Layer 10 of a small transformer language model trained on English Wikipedia (14 layers, counted from 0, width 96).
A neuron adds its activation times its output weights to the MLP's output. To switch it off is to set its activation to zero at one token and run the rest of the model.

Output weights of the MLP neurons that the questions are about. A number n stands for (n - 500) times 0.00086.
n7: 697,555,221,351,470,393,672,455,480,643,443,546,422,430,512,314,260,530,659,460,458,606,571,473,654,331,599,515,486,434,410,707,508,529,276,536,569,427,332,411,630,496,372,563,563,442,356,620,382,453,656,399,545,431,441,832,568,591,554,481,616,405,494,386,282,430,855,481,613,404,587,650,452,282,786,631,452,632,705,460,244,624,606,293,466,457,691,593,190,534,498,522,677,504,365,321
n48: 264,597,259,355,625,471,627,485,689,487,688,350,590,272,492,678,449,455,564,701,626,606,521,615,282,687,398,300,583,759,503,363,664,595,699,505,589,419,513,690,540,534,562,526,410,635,283,512,412,398,305,274,395,497,610,365,508,495,582,465,562,240,319,350,549,638,366,560,575,558,276,444,478,443,792,494,541,671,620,449,688,412,519,620,430,366,353,436,524,498,355,479,718,502,331,412
n53: 392,465,567,474,800,260,406,535,566,372,691,616,288,293,237,437,427,387,450,621,537,674,673,519,557,425,487,399,535,599,515,457,465,425,467,506,318,825,519,603,784,514,352,303,657,701,591,475,528,611,399,738,682,634,326,391,501,398,500,554,284,346,473,654,216,687,655,386,689,458,591,674,476,485,225,956,460,495,575,200,501,520,348,503,420,535,403,462,376,409,801,543,497,311,524,458
n60: 645,628,419,539,668,497,422,534,437,711,429,730,673,333,453,345,627,275,557,615,345,411,825,373,287,574,406,608,538,467,737,509,461,617,509,614,432,514,554,516,808,588,383,753,478,412,408,433,309,660,791,368,632,619,422,521,362,337,408,459,396,190,441,562,366,549,619,457,543,174,427,474,525,420,430,468,303,454,440,255,320,512,613,620,565,393,730,396,279,638,505,665,506,644,592,529
n61: 476,687,307,524,533,461,396,686,367,556,518,443,578,425,437,599,533,424,675,479,536,369,434,609,851,413,430,551,517,404,481,502,705,199,516,566,457,373,296,671,473,339,365,508,686,608,542,398,555,469,496,501,278,525,587,511,691,447,555,540,608,600,265,117,372,385,705,486,587,487,599,518,497,350,742,340,652,361,625,423,336,547,540,472,754,525,495,316,284,694,534,622,757,512,536,289
n90: 403,512,462,423,396,536,443,432,640,641,239,370,606,416,724,534,305,556,511,604,599,358,423,641,538,525,564,445,558,709,573,468,528,557,550,315,781,445,667,627,494,686,396,459,374,706,617,423,644,471,423,470,474,565,402,575,503,747,531,546,269,438,374,193,529,652,487,485,558,478,419,408,472,484,645,437,453,630,637,668,620,442,465,650,662,348,565,575,384,478,338,314,347,304,245,521
n94: 543,450,327,723,306,395,587,535,339,358,474,506,485,518,751,686,715,551,456,624,331,574,427,582,563,490,664,610,706,530,512,503,626,494,674,261,540,477,587,480,350,452,706,467,692,610,388,655,444,487,712,462,334,598,480,606,756,574,368,290,452,469,422,262,399,426,342,720,374,355,594,400,693,475,330,582,415,635,617,388,474,544,308,456,547,551,408,551,241,560,411,435,313,724,415,344
n97: 599,435,813,639,406,500,336,246,513,673,410,813,432,559,539,183,523,473,557,518,364,404,618,681,481,439,398,794,586,396,691,651,315,622,375,681,516,512,392,643,486,673,457,529,517,455,516,467,456,518,673,674,378,546,117,408,520,551,317,638,451,347,380,495,712,492,553,472,587,593,359,289,532,378,567,706,207,737,542,485,410,391,591,654,370,466,388,498,370,583,345,452,575,445,434,509
n120: 419,500,548,547,891,248,477,750,303,735,604,670,310,677,394,528,313,670,422,343,836,440,530,539,567,600,501,625,495,425,431,417,581,265,350,264,259,781,565,665,439,319,308,439,550,260,572,496,407,361,650,488,566,467,357,429,627,656,494,416,253,524,552,514,463,654,417,728,573,290,638,752,657,518,562,370,539,674,549,408,446,347,534,246,364,355,471,464,470,690,683,480,685,329,383,642
n136: 514,730,536,412,290,375,518,695,483,461,540,440,495,412,644,556,389,465,346,749,487,472,751,521,319,634,614,457,566,325,470,472,558,452,460,457,414,443,436,613,602,369,361,443,308,849,504,281,549,405,239,834,443,484,443,378,510,603,495,491,400,327,452,583,296,540,593,400,173,488,620,673,502,551,718,501,492,311,309,373,569,549,534,696,473,484,593,682,627,455,613,617,699,474,561,554
n157: 573,647,378,508,514,270,505,670,417,462,559,617,587,388,492,675,351,331,703,472,620,517,503,542,614,526,425,670,554,283,715,687,322,142,662,459,517,534,522,444,402,583,295,368,28,534,724,453,555,711,697,610,204,374,190,716,620,544,648,573,487,301,580,626,541,453,660,495,561,716,444,686,403,369,703,398,465,459,773,467,537,567,526,403,517,482,433,574,377,316,391,779,311,512,474,121
n171: 519,628,503,254,621,321,406,507,535,473,412,677,513,323,345,452,390,376,467,470,469,838,675,446,409,574,376,528,490,440,456,482,383,479,505,974,480,364,563,301,624,607,653,555,687,631,522,286,676,407,544,372,602,427,488,439,578,574,552,667,468,285,532,508,441,600,630,316,495,473,456,533,446,515,657,833,525,562,509,287,318,517,382,445,601,695,711,572,363,510,348,441,311,716,507,279
n176: 558,422,588,419,350,489,364,637,626,541,646,536,787,446,339,309,681,340,517,473,551,729,367,363,376,574,337,385,697,779,436,450,658,383,169,711,466,363,314,465,522,286,513,437,712,579,597,700,609,492,228,531,666,801,584,759,619,528,329,272,548,591,428,695,368,476,458,420,564,514,455,658,352,679,421,523,479,515,624,387,352,300,430,563,407,345,414,515,425,564,677,500,435,394,516,542
n187: 573,614,690,501,620,630,448,322,498,557,399,658,562,735,633,591,562,508,416,523,491,399,543,412,406,606,369,275,454,304,461,347,504,512,394,658,408,431,422,520,581,529,533,314,303,310,655,526,340,393,610,511,385,394,948,380,530,499,558,694,488,412,415,313,650,580,673,339,485,412,402,442,777,509,337,481,564,296,385,388,572,359,679,474,498,553,212,526,461,626,681,749,434,591,705,685
n227: 592,504,550,527,555,632,599,421,792,498,666,184,530,638,517,495,258,467,249,745,610,599,599,423,572,397,568,600,539,591,444,336,276,546,356,607,312,476,275,340,608,417,409,370,532,513,267,275,630,369,502,458,352,579,565,574,658,527,343,740,599,561,646,524,559,487,556,558,653,478,629,243,589,531,539,693,277,418,417,575,528,526,420,725,486,327,532,479,397,520,542,560,488,414,204,717
n242: 368,563,346,540,546,487,656,303,443,753,291,586,558,644,588,337,516,700,551,514,587,520,297,516,462,681,377,482,359,476,432,282,563,323,575,798,720,372,660,402,608,516,523,528,480,590,542,383,627,523,472,507,600,456,441,479,338,473,389,445,254,457,561,442,717,537,298,521,640,510,557,352,419,547,532,359,573,588,531,511,530,601,537,419,612,583,481,513,368,838,411,445,432,408,447,374

Each question names a token from some text and the token that comes next. It shows the activations a of the neurons there, in the order above. A number n stands for (n - 500) times 0.013.

Then comes g, the gradient of the next token's log-probability with respect to the MLP's output, scaled to length 1. A neuron's effect is roughly proportional to its activation times (output weights . g). A number n stands for (n - 500) times 0.00078.

"1", then "8"
a: 478,496,505,509,542,496,497,635,332,494,500,498,481,517,494,507
g: 618,391,502,628,289,502,820,477,502,475,538,566,483,549,558,402,609,608,458,681,391,409,476,678,520,638,462,411,583,529,491,549,317,846,507,539,556,363,483,606,352,603,393,220,433,377,419,743,371,554,372,453,408,731,567,622,475,504,359,477,662,361,513,586,512,456,523,517,816,604,423,711,465,300,382,554,555,565,469,287,426,787,321,495,394,545,402,496,348,367,360,788,570,473,333,187
Which two neurons, each switched off alone, lower its probability most, in order? n120, n97

" c", then "ilia"
a: 489,505,519,537,313,500,507,598,476,514,491,425,461,501,533,504
g: 412,544,434,486,365,480,515,375,460,395,459,357,824,467,351,612,434,483,581,397,686,399,586,348,554,447,612,307,441,616,550,530,379,510,495,428,672,527,283,665,848,338,564,407,657,595,687,575,379,158,712,594,433,744,423,407,525,465,402,515,497,444,542,490,574,614,572,404,500,361,589,337,400,504,468,478,407,460,804,750,396,433,468,600,613,529,428,777,216,349,579,497,604,680,239,509
Which neuron, switched off, lowers the next token's probability most? n227

" vent", then "ral"
a: 462,538,504,488,349,522,481,485,498,474,522,486,486,443,491,478
g: 593,538,572,401,481,739,401,304,283,358,621,502,465,622,497,528,696,674,600,744,352,736,367,485,508,577,564,500,311,673,549,649,211,242,508,482,491,552,550,452,693,569,608,601,451,319,415,285,499,463,675,508,454,352,435,760,307,445,420,673,538,645,525,461,300,384,556,605,603,264,264,546,400,542,532,397,672,521,401,466,477,564,501,362,628,484,637,452,636,499,245,393,498,593,310,788
Which two neurons, each switched off alone, lower its probability most, in order? n61, n136

",", then " which"
a: 492,525,584,498,496,505,498,581,502,529,504,497,489,500,415,520
g: 464,395,512,684,480,676,780,577,706,503,547,481,572,329,607,361,611,482,322,548,235,568,624,597,459,447,375,592,533,319,470,807,428,703,401,441,645,554,363,547,661,496,361,600,498,614,409,255,389,266,633,520,407,667,549,342,536,511,337,587,711,539,539,486,693,451,555,643,503,645,428,541,429,419,463,266,687,140,337,582,595,501,356,409,254,375,461,352,648,423,685,495,543,589,337,537
Which neuron, switched off, raises the next token's probability most? n227

" a", then "R"
a: 406,496,516,498,547,505,509,487,500,496,499,515,500,511,515,507
g: 538,541,721,392,631,515,439,437,466,315,425,417,620,634,470,297,732,388,475,654,326,544,329,337,498,480,596,266,457,545,559,432,464,529,624,509,542,525,526,417,471,475,570,375,390,302,643,685,186,653,613,478,433,607,294,491,620,327,467,450,518,442,764,564,599,560,568,372,581,745,516,621,381,301,587,574,641,693,292,383,405,391,131,465,345,395,586,477,779,519,782,644,645,575,515,504
Which neuron, switched off, lowers the next token's probability most? n7

" true", then " that"
a: 518,500,500,593,523,505,481,476,465,461,462,508,502,527,503,526
g: 550,555,486,487,470,363,665,457,788,482,365,679,719,497,437,367,604,577,237,381,412,601,548,624,480,368,211,386,314,306,511,524,584,642,443,608,802,706,417,380,709,601,440,424,510,505,229,399,495,502,479,543,403,509,626,208,509,529,542,469,721,662,520,522,586,414,590,414,648,710,699,454,414,350,675,563,594,325,439,523,359,746,406,531,450,372,572,601,268,601,644,458,456,354,351,347
Which neuron, switched off, lowers the next token's probability most? n120

" ap", then "ical"
a: 500,521,518,515,258,480,512,474,504,610,517,476,505,459,480,482
g: 469,540,516,498,289,504,543,751,693,319,461,560,521,491,633,642,438,760,696,372,471,495,667,422,491,655,292,464,591,405,699,419,667,548,288,411,545,362,597,671,718,510,543,564,504,523,284,530,486,270,513,581,483,378,334,368,507,601,621,628,632,344,328,404,459,572,460,573,533,425,372,409,359,629,436,489,552,589,573,210,435,482,499,554,460,478,216,717,69,597,736,524,715,470,526,376
Which neuron, switched off, raises the next token's probability most? n61

" pro", then "-"
a: 483,515,495,498,387,507,537,470,478,519,499,514,473,488,512,509
g: 522,572,671,570,405,230,521,653,604,537,522,323,423,549,544,480,446,349,483,473,449,662,460,466,491,527,534,579,375,593,446,556,529,690,484,712,556,512,266,398,463,420,400,448,595,354,559,533,529,475,392,228,443,538,608,403,542,589,762,529,713,239,658,521,595,667,471,733,399,392,368,542,716,297,428,401,529,705,538,755,616,563,577,252,144,466,431,402,480,563,378,200,561,331,790,606
Which neuron, switched off, lowers the next token's probability most? n61

" in", then " something"
a: 509,683,395,461,513,501,500,489,493,463,455,499,532,497,499,926
g: 528,417,597,413,613,702,315,421,543,436,575,382,527,549,507,447,556,465,47,427,492,603,512,485,515,262,654,167,567,465,626,518,524,592,428,484,623,640,480,359,652,494,478,674,353,555,307,551,531,698,771,331,367,500,331,544,463,389,518,431,499,649,601,586,422,332,535,639,540,541,839,450,473,290,454,538,342,524,477,419,326,416,528,777,528,486,258,712,588,497,714,598,725,515,358,425
Which neuron, switched off, raises the next token's probability most? n242

"-", then "red"
a: 482,499,521,505,476,493,475,493,502,465,510,542,501,498,499,523
g: 648,771,753,400,569,140,277,461,304,491,672,371,625,486,303,321,430,538,602,678,592,505,418,517,538,752,514,464,276,429,404,549,299,511,613,580,388,446,584,395,596,713,473,449,603,523,569,643,593,544,495,630,572,580,561,448,430,567,487,583,585,700,406,542,233,477,643,458,133,319,708,453,540,652,452,381,436,611,628,462,418,347,527,491,599,324,366,519,510,675,365,294,436,699,506,431
Which neuron, switched off, lowers the next token's probability most? n171

" a", then " def"
a: 601,497,360,490,514,506,494,508,494,500,466,501,488,515,491,520
g: 233,562,476,289,693,419,660,538,552,783,604,445,529,427,794,674,396,580,184,619,450,368,527,424,721,469,526,693,648,655,638,381,542,359,578,515,574,578,577,529,337,505,535,471,476,326,366,499,518,436,350,617,544,459,593,458,305,614,439,673,521,416,755,333,554,325,261,350,524,414,508,332,488,597,421,418,484,513,477,578,359,571,394,580,678,544,417,594,840,548,337,453,387,593,531,176
Which neuron, switched off, lowers the next token's probability most? n53

" it", then " would"
a: 466,503,483,683,514,498,539,515,496,307,531,465,498,438,508,498
g: 487,464,905,430,549,540,360,601,648,343,393,408,422,550,458,593,408,413,448,298,491,511,353,507,391,682,698,524,689,532,644,735,350,316,645,525,787,504,681,494,423,601,376,501,230,591,384,496,551,351,630,720,273,496,436,624,638,484,450,792,292,536,704,595,339,341,335,410,558,513,510,508,364,285,605,419,457,472,497,423,338,469,417,424,355,747,454,581,461,548,749,436,441,472,576,542
Which neuron, switched off, raises the next token's probability most? n60

" Associate", then " Justice"
a: 511,525,487,415,510,502,530,482,498,527,487,509,487,511,500,508
g: 428,498,465,400,503,603,416,369,294,545,508,481,366,466,379,490,487,572,490,803,600,575,566,683,664,389,367,312,377,673,515,687,620,525,418,615,740,298,567,384,371,417,652,514,579,572,366,561,533,430,222,531,473,490,389,600,942,596,301,356,331,415,512,542,380,593,805,594,819,562,339,503,314,428,533,599,430,593,259,555,331,541,496,703,407,624,673,504,419,435,379,552,499,447,408,443
Which neuron, switched off, lowers the next token's probability most? n60

" a", then " white"
a: 543,515,279,504,523,516,497,503,501,502,463,498,494,501,511,500
g: 624,528,669,497,432,135,376,541,658,553,369,674,627,440,523,553,421,676,543,644,563,531,447,412,401,760,550,607,238,764,352,655,505,732,103,500,530,350,365,508,394,553,573,592,489,642,627,704,487,567,419,321,683,540,422,483,475,451,529,278,324,338,418,673,671,603,673,573,601,558,417,470,576,526,477,466,467,308,429,425,583,527,446,317,206,526,412,457,448,523,483,622,588,585,478,224
Which neuron, switched off, raises the next token's probability most? n53

" with", then " reddish"
a: 563,513,482,495,527,500,396,502,501,472,480,504,462,502,483,659
g: 707,618,647,377,314,496,327,550,488,492,291,542,400,672,345,345,691,507,739,574,539,318,543,538,618,543,476,353,720,816,527,455,424,678,635,353,354,469,327,635,516,622,525,471,412,450,350,423,248,530,471,474,417,487,502,727,391,495,395,374,711,429,594,366,475,376,501,600,556,664,808,267,463,711,571,259,653,582,628,536,475,419,467,494,397,503,597,693,443,480,434,330,696,371,475,254
Which neuron, switched off, lowers the next token's probability most? n7

" relations", then ":"
a: 497,635,468,550,548,494,471,466,492,719,504,492,490,493,448,500
g: 347,635,323,242,392,560,575,377,579,477,775,635,538,640,658,584,537,412,450,436,468,649,619,283,651,479,748,662,431,653,382,556,698,652,412,553,287,389,455,419,340,372,521,424,609,549,601,563,262,638,583,323,704,468,672,407,425,646,529,490,446,499,702,497,524,382,829,365,632,382,365,718,563,547,357,641,442,516,405,391,295,661,503,435,566,423,480,436,224,533,428,329,621,353,341,424
Which neuron, switched off, raises the next token's probability most? n136

"ed", then "icate"
a: 507,506,498,539,532,513,509,473,500,490,508,394,509,372,515,508
g: 626,461,404,497,714,443,468,493,825,673,439,490,332,684,345,599,508,422,584,497,245,442,536,507,504,458,245,461,721,463,436,283,399,440,273,564,294,484,587,435,705,547,391,565,561,448,655,539,623,446,663,676,335,346,323,681,628,389,469,575,573,538,576,115,645,398,518,488,373,544,601,525,466,619,359,504,461,577,720,290,406,426,685,426,316,857,473,565,528,444,688,465,606,477,485,415
Which neuron, switched off, raises the next token's probability most? n187

".", then " ("
a: 472,507,597,520,493,495,489,548,476,482,503,500,392,508,375,484
g: 513,433,264,702,597,746,711,677,546,351,688,345,407,657,620,692,414,560,335,483,629,501,542,290,554,579,551,566,352,521,405,372,466,363,527,670,472,544,548,391,365,574,581,549,581,647,571,298,429,460,512,518,484,739,638,319,431,585,391,605,460,770,560,525,650,553,706,313,487,474,438,505,449,540,134,430,540,179,609,498,470,559,364,401,369,310,362,332,539,603,456,312,350,488,757,647
Which neuron, switched off, lowers the next token's probability most? n7

"1", then "7"
a: 478,537,479,488,697,511,506,387,138,501,570,449,482,501,523,493
g: 439,308,461,602,416,535,760,425,522,567,291,369,534,682,544,232,616,576,473,614,471,425,449,528,690,577,491,383,520,361,468,600,329,799,479,538,451,464,514,392,378,595,347,350,487,392,476,766,414,478,284,553,524,582,591,586,517,577,172,576,576,396,703,485,578,477,594,577,695,692,532,735,587,289,347,617,587,612,548,405,239,754,297,514,396,701,377,397,432,483,399,751,507,509,376,298
Which neuron, switched off, lowers the next token's probability most? n120

"8", then "4"
a: 476,496,499,508,492,478,512,707,426,543,478,504,451,506,499,508
g: 324,442,548,641,149,344,519,282,411,473,542,569,634,558,351,335,499,651,506,585,439,461,557,549,673,455,486,554,315,392,385,507,437,496,437,587,408,458,682,301,313,481,549,321,475,645,594,598,485,514,464,817,435,591,518,622,456,758,332,404,734,552,436,497,541,427,404,599,583,724,723,794,579,497,337,702,324,432,709,185,406,555,402,588,356,597,659,583,403,552,490,531,428,582,552,227
Which neuron, switched off, lowers the next token's probability most? n97

" |", then " Chief"
a: 499,501,500,497,503,485,470,542,423,584,512,494,490,499,509,501
g: 598,532,669,619,478,791,209,462,398,458,569,676,740,384,768,528,510,478,316,583,500,386,705,588,295,489,602,299,474,731,522,261,587,460,624,592,775,786,568,563,540,448,272,397,674,440,375,508,297,383,389,532,495,302,213,613,628,580,386,440,319,456,417,533,351,466,508,640,513,505,467,473,463,513,430,759,403,609,348,504,693,400,394,601,530,423,496,383,357,495,488,674,494,545,389,476
Which neuron, switched off, lowers the next token's probability most? n136

" green", then "ish"
a: 480,501,500,522,497,501,507,482,490,463,484,421,479,493,492,496
g: 859,622,482,634,557,636,389,634,656,732,315,521,335,451,449,549,536,693,510,583,327,368,464,475,336,560,470,457,465,519,526,651,392,731,176,257,385,294,319,645,615,546,367,397,443,623,709,432,435,447,578,724,468,619,570,613,425,594,479,544,565,530,497,507,331,412,465,415,500,699,835,478,536,607,571,529,400,416,310,447,622,591,373,444,261,497,612,736,411,383,404,314,455,280,546,434
Which neuron, switched off, raises the next token's probability most? n136

" of", then " just"
a: 488,501,486,493,513,521,473,504,488,487,505,498,507,502,516,907
g: 714,556,353,343,578,463,680,522,667,422,599,445,607,581,406,461,505,461,299,554,469,463,242,834,698,655,362,325,404,353,730,438,348,455,680,624,565,587,492,415,696,623,171,618,338,451,441,267,623,593,430,431,436,447,668,573,437,380,681,358,348,724,373,570,545,360,638,655,455,636,715,547,325,361,408,386,343,325,430,444,472,424,475,528,580,594,347,720,570,507,441,590,669,528,515,435
Which neuron, switched off, lowers the next token's probability most? n242

"9", then " Congress"
a: 489,491,495,401,502,492,500,621,483,540,473,704,490,519,502,508
g: 504,291,554,488,676,498,536,221,746,600,597,686,651,387,490,363,445,376,432,334,498,433,587,596,497,666,322,442,434,685,369,491,302,646,463,630,680,552,757,593,492,436,641,439,373,491,536,458,586,412,381,760,643,433,233,683,674,452,356,414,411,379,351,494,690,580,653,750,408,506,275,518,492,749,673,411,560,503,372,652,260,430,362,381,504,549,672,486,488,394,402,550,340,619,354,368
Which neuron, switched off, lowers the next token's probability most? n171

"It", then " is"
a: 516,497,496,801,505,507,505,503,486,506,510,449,498,446,504,495
g: 463,379,415,512,598,441,500,514,429,664,537,587,533,459,647,382,487,484,618,460,600,398,377,415,330,370,315,416,452,443,431,140,751,506,345,735,594,618,279,415,677,458,473,799,673,478,324,373,469,599,340,406,511,751,582,446,353,417,325,411,560,663,437,585,408,555,355,324,408,404,603,571,555,536,478,670,548,619,395,397,749,638,593,500,636,451,772,368,430,371,723,589,292,484,777,652
Which neuron, switched off, lowers the next token's probability most? n60

" ed", then "ged"
a: 491,499,496,522,465,499,497,497,520,472,509,311,499,406,618,549
g: 562,392,782,549,299,518,276,664,373,444,358,740,596,233,430,330,679,765,522,320,468,568,488,575,456,669,655,608,525,341,327,503,561,590,352,481,454,524,656,678,446,462,541,327,532,421,316,426,591,527,314,314,665,531,613,401,503,396,458,396,346,363,462,567,375,586,615,648,667,654,455,544,557,773,650,270,571,439,372,524,578,498,422,559,426,616,388,721,373,569,303,341,772,535,590,379
Which neuron, switched off, raises the next token's probability most? n227

" F", then "."
a: 495,496,517,536,470,522,510,484,455,480,496,469,532,440,473,508
g: 486,480,388,489,330,320,629,538,438,427,667,497,626,738,606,678,386,384,392,559,424,536,429,157,522,672,892,611,333,543,476,394,586,434,564,451,338,577,273,417,507,649,333,404,270,501,746,498,525,491,548,572,664,379,635,406,579,497,689,543,193,507,532,793,637,415,567,470,382,331,433,590,628,397,487,602,194,349,496,634,777,460,530,502,367,631,513,480,441,535,549,462,487,412,626,472
Which neuron, switched off, raises the next token's probability most? n187

" |", then " Associate"
a: 501,505,502,517,516,475,429,510,488,559,497,490,482,494,505,500
g: 608,512,624,561,359,626,308,358,543,518,582,638,687,347,697,660,709,431,224,491,434,626,703,560,526,428,451,282,510,631,719,291,472,296,448,601,543,678,624,446,529,495,480,453,657,688,209,550,321,474,424,680,528,288,276,563,570,584,529,350,400,575,406,458,370,599,569,620,444,390,455,311,500,617,591,508,370,689,343,447,677,354,329,670,705,449,397,365,314,644,460,632,496,618,280,547
Which neuron, switched off, raises the next token's probability most? n94

"ish", then " gl"
a: 499,442,500,494,545,499,400,486,494,459,498,473,494,544,493,495
g: 448,695,475,383,543,551,366,365,582,457,518,506,643,653,657,342,451,445,369,682,454,531,453,553,645,478,235,543,484,465,336,479,795,461,453,644,771,421,585,437,292,591,527,584,466,487,386,734,525,545,532,339,561,287,330,598,460,436,438,619,348,366,436,521,736,438,658,643,488,419,343,484,461,229,456,371,649,446,430,612,181,727,552,464,809,628,329,345,593,610,428,453,725,630,600,298
Which neuron, switched off, lowers the next token's probability most? n61

",", then " if"
a: 513,432,498,503,533,506,508,479,466,505,495,475,503,500,493,514
g: 482,441,754,361,804,396,451,546,461,347,471,698,630,573,492,701,477,593,313,324,497,334,414,498,645,359,496,525,553,323,478,493,452,485,406,372,564,630,478,393,767,573,617,476,347,519,390,577,410,510,644,629,425,517,580,595,531,556,555,546,473,595,689,637,308,497,241,423,501,733,621,867,511,328,364,694,311,403,473,546,422,309,544,704,335,545,344,784,375,500,301,413,273,381,511,568
Which neuron, switched off, raises the next token's probability most? n61

" dark", then " grey"
a: 461,542,507,487,479,494,499,498,501,479,475,495,498,482,465,485
g: 565,443,606,422,393,568,545,553,610,295,387,675,534,497,439,353,460,577,551,622,588,437,532,432,510,631,312,328,381,659,298,435,472,772,385,488,461,536,477,587,423,543,523,531,356,470,382,529,209,593,340,512,509,700,571,530,472,369,641,464,614,466,271,509,546,467,735,759,340,590,805,377,468,706,742,214,669,592,613,556,340,395,627,417,517,574,629,549,464,458,711,265,623,415,302,189
Which neuron, switched off, raises the next token's probability most? n7

" was", then " to"
a: 470,508,385,172,536,514,506,605,488,488,458,512,477,461,492,554
g: 645,536,761,514,588,461,368,556,585,314,592,340,559,603,597,690,428,599,648,551,580,445,515,402,411,490,783,583,542,493,548,564,310,358,680,613,551,539,639,362,331,664,407,514,515,452,492,573,574,268,473,385,453,373,472,413,520,480,445,513,410,647,553,345,260,601,261,575,509,476,362,744,457,465,306,568,475,324,635,488,521,679,682,259,162,686,328,379,524,537,398,319,317,643,602,843
Which neuron, switched off, lowers the next token's probability most? n60

" at", then " apex"
a: 475,498,500,542,553,508,422,504,484,507,486,513,514,654,481,515
g: 587,405,622,658,426,664,224,369,478,615,564,586,419,529,609,640,556,334,294,536,661,185,642,475,415,538,464,316,526,624,411,410,454,448,552,460,395,441,678,673,588,311,585,478,353,331,382,580,436,617,707,391,397,440,361,586,308,607,465,613,497,422,631,493,489,250,406,327,551,639,683,472,547,683,481,279,637,862,690,487,442,192,419,605,508,535,536,720,649,386,643,512,640,420,475,372
Which neuron, switched off, lowers the next token's probability most? n187

" beyond", then " one"
a: 572,504,521,497,516,525,489,500,499,508,478,499,468,500,495,499
g: 640,320,585,422,394,272,547,328,468,397,490,597,684,160,597,256,485,592,260,481,463,530,387,612,462,487,397,376,376,362,475,489,414,627,389,580,609,695,497,607,710,744,378,718,624,630,523,388,374,601,602,539,711,386,497,651,657,128,548,487,334,450,542,596,489,614,712,453,391,737,480,481,516,486,607,548,307,584,483,305,220,553,560,490,654,410,598,645,419,573,632,470,644,466,494,352
Which neuron, switched off, lowers the next token's probability most? n7

" volumes", then " "
a: 514,427,483,502,501,499,502,499,502,535,499,428,505,497,490,590
g: 548,426,487,346,270,491,569,683,457,418,628,669,468,390,524,357,492,514,651,574,387,449,470,548,615,628,349,600,407,394,518,732,513,389,647,537,295,364,431,488,362,388,617,612,349,332,849,269,442,760,388,532,579,540,674,517,449,281,451,380,513,271,536,696,566,738,723,376,493,557,375,587,374,676,667,348,344,451,292,405,384,645,511,421,395,801,656,585,651,612,486,524,499,430,587,328
Which neuron, switched off, lowers the next token's probability most? n48

" theory", then " of"
a: 488,607,506,386,508,500,511,513,494,508,482,513,495,500,500,502
g: 352,400,266,514,506,398,623,420,553,331,358,565,432,560,567,617,452,650,603,305,649,665,203,423,462,750,493,491,358,832,405,143,278,500,571,513,607,605,601,645,562,469,559,559,404,726,447,567,416,321,459,523,473,462,487,453,665,392,380,403,391,412,407,483,592,556,446,546,361,542,355,632,567,528,526,611,686,560,643,683,439,472,449,534,677,175,660,617,246,760,455,559,527,478,344,688
Which neuron, switched off, lowers the next token's probability most? n48

"al", then " spot"
a: 473,475,416,472,445,487,497,537,503,477,494,461,505,277,478,460
g: 285,529,578,563,392,451,360,243,594,435,407,516,333,480,396,248,542,525,631,537,459,538,568,489,774,646,674,605,649,314,321,770,307,480,481,494,419,534,615,537,566,772,409,457,538,231,330,538,585,682,595,468,706,616,463,777,387,470,641,550,348,321,514,460,496,388,326,674,377,566,618,564,739,554,425,378,528,414,634,435,481,298,658,381,539,715,643,521,531,244,426,414,661,397,454,377
Which neuron, switched off, lowers the next token's probability most? n187

"ull", then "u"
a: 478,526,512,507,497,476,520,499,485,522,504,486,507,382,486,488
g: 419,511,398,449,503,832,436,575,451,428,563,346,444,501,282,324,604,579,599,540,618,305,429,597,522,348,600,652,710,274,397,694,360,439,575,352,587,436,439,583,463,578,589,315,628,319,750,323,484,419,704,629,268,393,383,785,350,185,246,533,695,664,422,546,706,423,539,445,531,551,499,620,532,631,447,572,483,311,569,607,518,504,480,507,359,565,730,533,548,585,250,505,628,356,554,540
Which neuron, switched off, lowers the next token's probability most? n187

"ally", then ","
a: 496,535,490,535,523,494,509,515,504,492,496,474,496,449,583,500
g: 624,673,504,650,420,488,597,386,656,476,723,634,536,697,429,675,492,492,471,431,469,422,500,520,616,510,589,644,592,657,619,422,556,575,379,392,258,440,326,403,723,346,510,498,489,309,672,354,631,610,626,248,542,466,503,355,326,686,548,523,331,542,359,671,737,458,503,251,726,176,441,511,507,311,382,731,486,480,537,559,575,603,350,741,457,330,285,441,646,508,357,298,373,355,582,492
Which neuron, switched off, lowers the next token's probability most? n227

" at", then " the"
a: 470,483,483,575,541,506,307,498,486,498,486,500,456,541,501,517
g: 387,515,456,618,673,298,481,480,553,711,446,593,579,570,395,410,550,596,490,604,496,875,505,387,299,476,562,685,426,374,467,508,400,655,396,473,587,516,581,377,519,629,411,290,605,632,484,412,842,185,359,415,442,638,495,433,335,490,534,538,683,342,381,570,466,630,534,514,453,480,285,451,495,819,228,661,618,327,408,284,496,590,512,332,477,586,638,451,371,681,336,628,538,332,520,742
Which neuron, switched off, lowers the next token's probability most? n94